Layer 2 of a small transformer language model trained on English Wikipedia (11 layers, counted from 0, width 96).
A neuron's activation on a vector x is SiLU(gate . x) times (in . x), where the dot is the dot product.

Input weights of the MLP neurons that the questions are about. A number n stands for n times 0.0026.
n12 gate: -13 50 -19 -20 43 -1 13 -5 -48 31 -7 -21 16 6 -59 34 -52 -39 -17 2 -5 37 32 10 16 -18 8 -4 -38 31 -56 25 -5 43 -48 -21 -41 -85 39 3 -3 -20 -46 -12 10 -16 17 -17 32 1 -12 67 25 -23 19 18 35 5 49 1 3 42 8 54 -24 1 10 -24 35 -21 -26 -27 5 34 21 -41 2 -2 -53 -10 16 12 -22 1 -2 32 -43 33 20 -16 -6 -4 13 80 20 9
n58 gate: -2 -53 3 17 62 16 -38 -5 23 -4 13 8 -72 -24 9 -81 -31 49 18 41 -5 -87 3 45 51 77 28 1 14 -1 -36 54 -33 28 -26 38 41 10 -17 48 -48 40 29 -18 -2 -37 -26 -3 81 -51 -9 29 10 -22 22 22 13 -22 18 4 -15 -7 21 -43 -27 -9 24 34 42 34 -20 -9 -18 -13 29 -36 -12 41 -17 31 6 -1 5 -58 15 42 32 17 12 -14 17 2 35 68 36 -5
n149 gate: 26 16 -24 -16 48 32 -28 -33 -41 -8 62 -15 -2 5 48 -32 29 -1 19 47 9 6 55 -14 -4 -29 23 63 -29 56 11 13 -56 67 -12 -4 -31 -36 37 -28 6 -56 8 -2 4 40 13 -21 -11 -58 3 -4 -59 -69 -5 -29 -48 11 -38 -4 26 -42 8 -67 5 22 7 -3 -11 -12 -29 15 -20 -29 15 45 1 22 -28 23 14 -63 -25 20 10 7 -25 42 15 -63 12 -32 42 38 -15 20
n153 gate: 17 5 23 -16 28 31 30 -16 -31 -10 23 -36 -12 39 -40 -13 26 -20 -12 -13 -7 35 37 -48 57 35 -19 -25 -16 -21 59 22 30 -35 22 -28 31 11 3 -28 7 -2 47 -10 2 -6 65 11 -15 -13 31 -39 -5 8 -23 29 -24 -39 -53 -9 23 19 -32 -2 93 -11 -31 18 -15 -2 -26 -31 4 32 -28 -18 -50 21 -20 19 3 -12 -21 7 39 -5 5 -19 57 -20 -3 50 -29 23 45 -19
n12 in: 10 -1 49 -38 19 3 21 25 -75 -13 3 18 11 1 5 53 25 36 54 -12 25 6 -33 19 10 -35 -2 22 -7 -11 40 37 36 15 6 45 -41 -9 13 -34 21 -52 14 -57 12 -8 -27 -8 20 13 -17 67 14 6 28 38 4 22 39 -3 47 39 15 -28 4 -16 -63 -17 -26 -25 41 -59 -59 15 5 12 -21 -22 -3 -28 -1 -30 -32 18 -12 21 59 25 -65 14 25 28 48 24 10 -48
n58 in: -67 -4 -10 -4 -39 0 -47 -4 -62 24 -16 11 -36 -43 32 6 -15 -11 -8 12 -3 14 -37 39 74 -26 -20 -9 50 -35 3 1 70 -37 10 -17 -28 -56 -10 -19 19 -1 23 -13 -27 50 -52 -10 19 68 9 32 32 7 -40 -6 52 22 -2 28 16 9 -21 3 -72 14 -25 6 14 -17 -17 -38 -13 5 43 22 -75 20 -56 -3 -40 22 39 -8 -39 26 -59 31 -50 14 46 -18 -32 -53 11 5
n149 in: 13 21 -16 -1 -5 27 -46 -72 -9 13 -9 -9 62 1 34 0 25 34 -60 28 -32 15 23 41 30 42 -41 -40 27 -5 30 -4 -70 -18 55 13 -66 1 -10 19 33 -40 40 -19 20 17 -6 -43 32 -22 -49 -12 18 -41 -15 67 -5 28 -31 -28 -16 39 -35 3 52 -57 14 -17 38 23 0 22 -77 44 -15 -56 28 41 -41 16 -2 65 21 51 -40 8 24 17 -18 -4 -46 37 -20 -42 20 -20
n153 in: -81 -34 -32 22 -54 -21 -41 12 -39 -32 -17 -27 48 -20 10 53 3 8 -2 46 9 -32 22 16 -9 31 13 -32 17 19 8 43 3 12 36 -21 66 -17 -24 60 22 -1 -9 9 47 12 -34 -23 -38 18 -16 16 24 -23 -29 -43 24 -23 18 -11 2 -9 32 3 -17 -12 53 31 14 -5 6 -24 -82 28 27 -66 20 -6 -25 43 14 -7 -25 57 -5 -48 10 -14 34 -56 1 -6 -31 12 -30 36

Each question shows a token from some text and the vector x that enters the MLP there. A number n stands for n times 0.048.

"au": -34 18 13 6 38 -34 -22 3 -43 -34 10 -21 7 -32 9 -1 -40 33 10 -46 -3 39 24 -44 20 36 -30 5 0 10 23 -5 9 22 6 -31 2 -7 -23 12 -5 -11 1 21 -14 -5 -4 -12 18 40 10 -6 17 -14 -12 29 41 8 1 8 17 22 -16 42 -7 -23 2 -19 -3 -38 1 -18 12 9 29 17 21 -11 -5 -6 36 9 1 -44 -6 16 30 -16 -7 -23 18 8 37 -10 19 -39
The neuron with the highest activation: n12

"ey": -35 16 -30 9 -15 -32 1 8 -19 -4 1 20 -10 -32 40 3 -4 -49 -6 3 7 -23 -25 -41 8 2 -10 7 -68 12 -6 -2 12 26 21 14 18 34 15 -28 -17 14 -5 2 21 -3 -17 19 8 -1 29 12 -21 -14 -16 -17 8 -6 -23 2 0 29 25 1 -1 -23 22 -27 -13 -31 37 -19 18 24 -17 -3 -40 4 -13 28 33 32 -36 2 -16 2 32 -27 -33 19 11 11 -18 -30 -21 -29
The most active neuron and its activation: n149, at about 0.17

"ton": -9 36 9 -6 -3 -23 5 -10 -11 -9 -4 -7 -3 26 10 5 12 -10 -20 19 -3 14 -12 -51 7 22 -14 -6 -36 43 34 -38 -10 0 7 43 25 23 51 -26 2 24 41 -17 39 -4 15 54 -19 -34 23 26 16 -9 -4 17 4 -52 11 46 -10 17 -1 14 -18 -9 19 -7 19 -33 6 -29 26 22 -4 2 -23 12 18 8 -3 -22 -19 -8 13 2 10 -24 -3 27 33 6 -5 -19 -30 1
The most active neuron and its activation: n58, at about 0.19

"==": -34 -7 -8 4 3 -27 -31 -13 16 11 23 5 35 -19 29 -26 -31 2 -11 38 17 -1 9 67 -39 20 -26 -14 0 -40 -10 9 -9 4 16 28 -19 -26 3 -35 5 5 10 18 -25 16 24 -16 15 -9 -30 -13 -14 13 3 -5 -24 -41 -22 -24 63 -13 10 -17 6 29 1 -58 -4 5 -4 9 0 -15 -24 -24 10 -7 -12 3 30 38 -8 0 50 16 -9 8 -2 -1 21 22 6 5 -13 4
The neuron with the highest activation: n149

" where": -5 37 1 11 -4 23 -49 -48 8 12 -27 -7 2 6 24 -5 49 11 4 13 24 24 12 -30 7 12 11 -17 -19 24 4 27 -27 18 39 -19 -16 4 29 -3 -12 -15 -1 -7 8 -11 -2 7 25 -23 34 -12 3 -19 22 13 14 -42 -17 3 -1 -26 16 -13 0 -3 33 -43 0 7 -22 -28 12 13 53 -6 9 53 5 0 47 0 22 28 45 25 -3 14 14 -15 5 28 37 30 6 -12
The most active neuron and its activation: n149, at about 4.2

" was": -60 -53 -33 7 -50 -37 -50 -14 16 -28 -22 8 -18 11 1 -18 13 -7 -12 28 22 26 -2 44 -41 35 -23 -7 -13 -1 12 14 3 -9 26 -14 15 4 -28 13 -17 -5 12 6 -5 30 13 -7 12 5 -5 -18 -8 -17 34 -27 4 -46 16 -20 27 -13 -4 12 -18 -36 43 -34 -5 -1 -27 10 -13 -15 4 -21 -5 -3 -16 -19 10 -13 -18 -49 -33 -17 -15 -20 20 16 12 14 -15 -28 -37 23
The two highest activations, in order: n12, n58

" a": -5 -33 1 23 -4 18 -25 -8 11 -11 -17 13 -14 22 -13 -23 6 9 -23 25 -1 -3 4 4 -22 18 -13 -3 -20 8 15 40 34 -23 8 -1 -19 12 -7 27 17 -39 -2 18 -1 -26 -18 28 27 15 -14 -5 8 -14 45 19 51 -7 -8 -25 19 -3 42 38 30 14 13 -15 3 -23 -2 47 -25 -37 12 9 39 9 -34 0 30 23 1 -23 -22 14 -54 -45 -15 -5 28 28 23 -51 0 -9
The neuron with the highest activation: n58

" |": -12 -13 -19 -1 -37 20 28 -15 -22 -2 9 -6 34 -23 -34 12 6 1 -25 -10 -30 -28 1 14 -7 9 -21 6 3 -17 39 -25 -32 -32 29 -3 17 27 15 24 -13 7 -8 -7 -5 6 -13 -2 -25 20 13 -10 -22 -12 -18 28 48 -30 15 -12 34 16 4 -10 39 9 -8 -5 -8 -38 0 -17 1 -10 -12 11 -11 18 -3 3 -8 31 4 36 -6 48 -4 8 9 26 34 24 -73 -16 3 -5
The two highest activations, in order: n153, n12

" c": -19 -14 -12 3 23 -33 -8 -4 39 15 -34 -7 2 8 -41 10 10 -24 -20 31 14 1 34 39 17 3 -18 13 -18 -3 -12 -38 30 -4 42 -14 -22 15 24 2 -33 5 -20 -24 1 6 -3 -2 -4 19 -13 18 25 14 34 30 1 -11 -17 8 1 -31 9 12 -20 24 -47 -1 7 -48 24 3 35 -23 10 -50 -13 -34 -18 16 24 15 4 -16 15 8 -50 -2 13 2 -15 20 -4 -17 -27 -18
The two highest activations, in order: n149, n153

" victory": -12 17 11 38 -3 -4 47 18 -27 45 -8 -11 -17 -49 -13 43 2 3 8 -28 -3 28 -13 18 -17 7 -16 5 -14 2 -11 29 -24 -3 -29 28 11 -18 -13 -9 1 -3 36 -12 -20 -23 23 -4 -43 37 14 -9 -57 31 -13 5 25 -9 -21 26 39 -26 -57 -41 29 -33 27 -4 -25 16 9 -15 21 -29 -9 6 -11 -8 25 -3 4 5 -41 -4 8 1 -9 20 -1 11 36 15 -19 -28 -15 -5
The most active neuron and its activation: n149, at about 0.24

".": 13 46 8 -3 17 -14 -22 -12 39 -15 -31 9 30 0 19 26 29 -37 -14 -6 4 -18 8 21 7 41 -10 -17 2 -15 18 -26 -14 -24 52 -4 -8 9 -8 -6 16 0 0 -56 54 42 -27 -5 23 -1 -5 6 -14 -5 1 20 -1 -40 -3 -13 14 4 15 -50 27 11 17 -31 23 -4 5 14 -4 3 0 17 24 22 31 13 33 43 22 35 2 36 -19 8 -1 18 9 12 4 46 -25 -15
The neuron with the highest activation: n149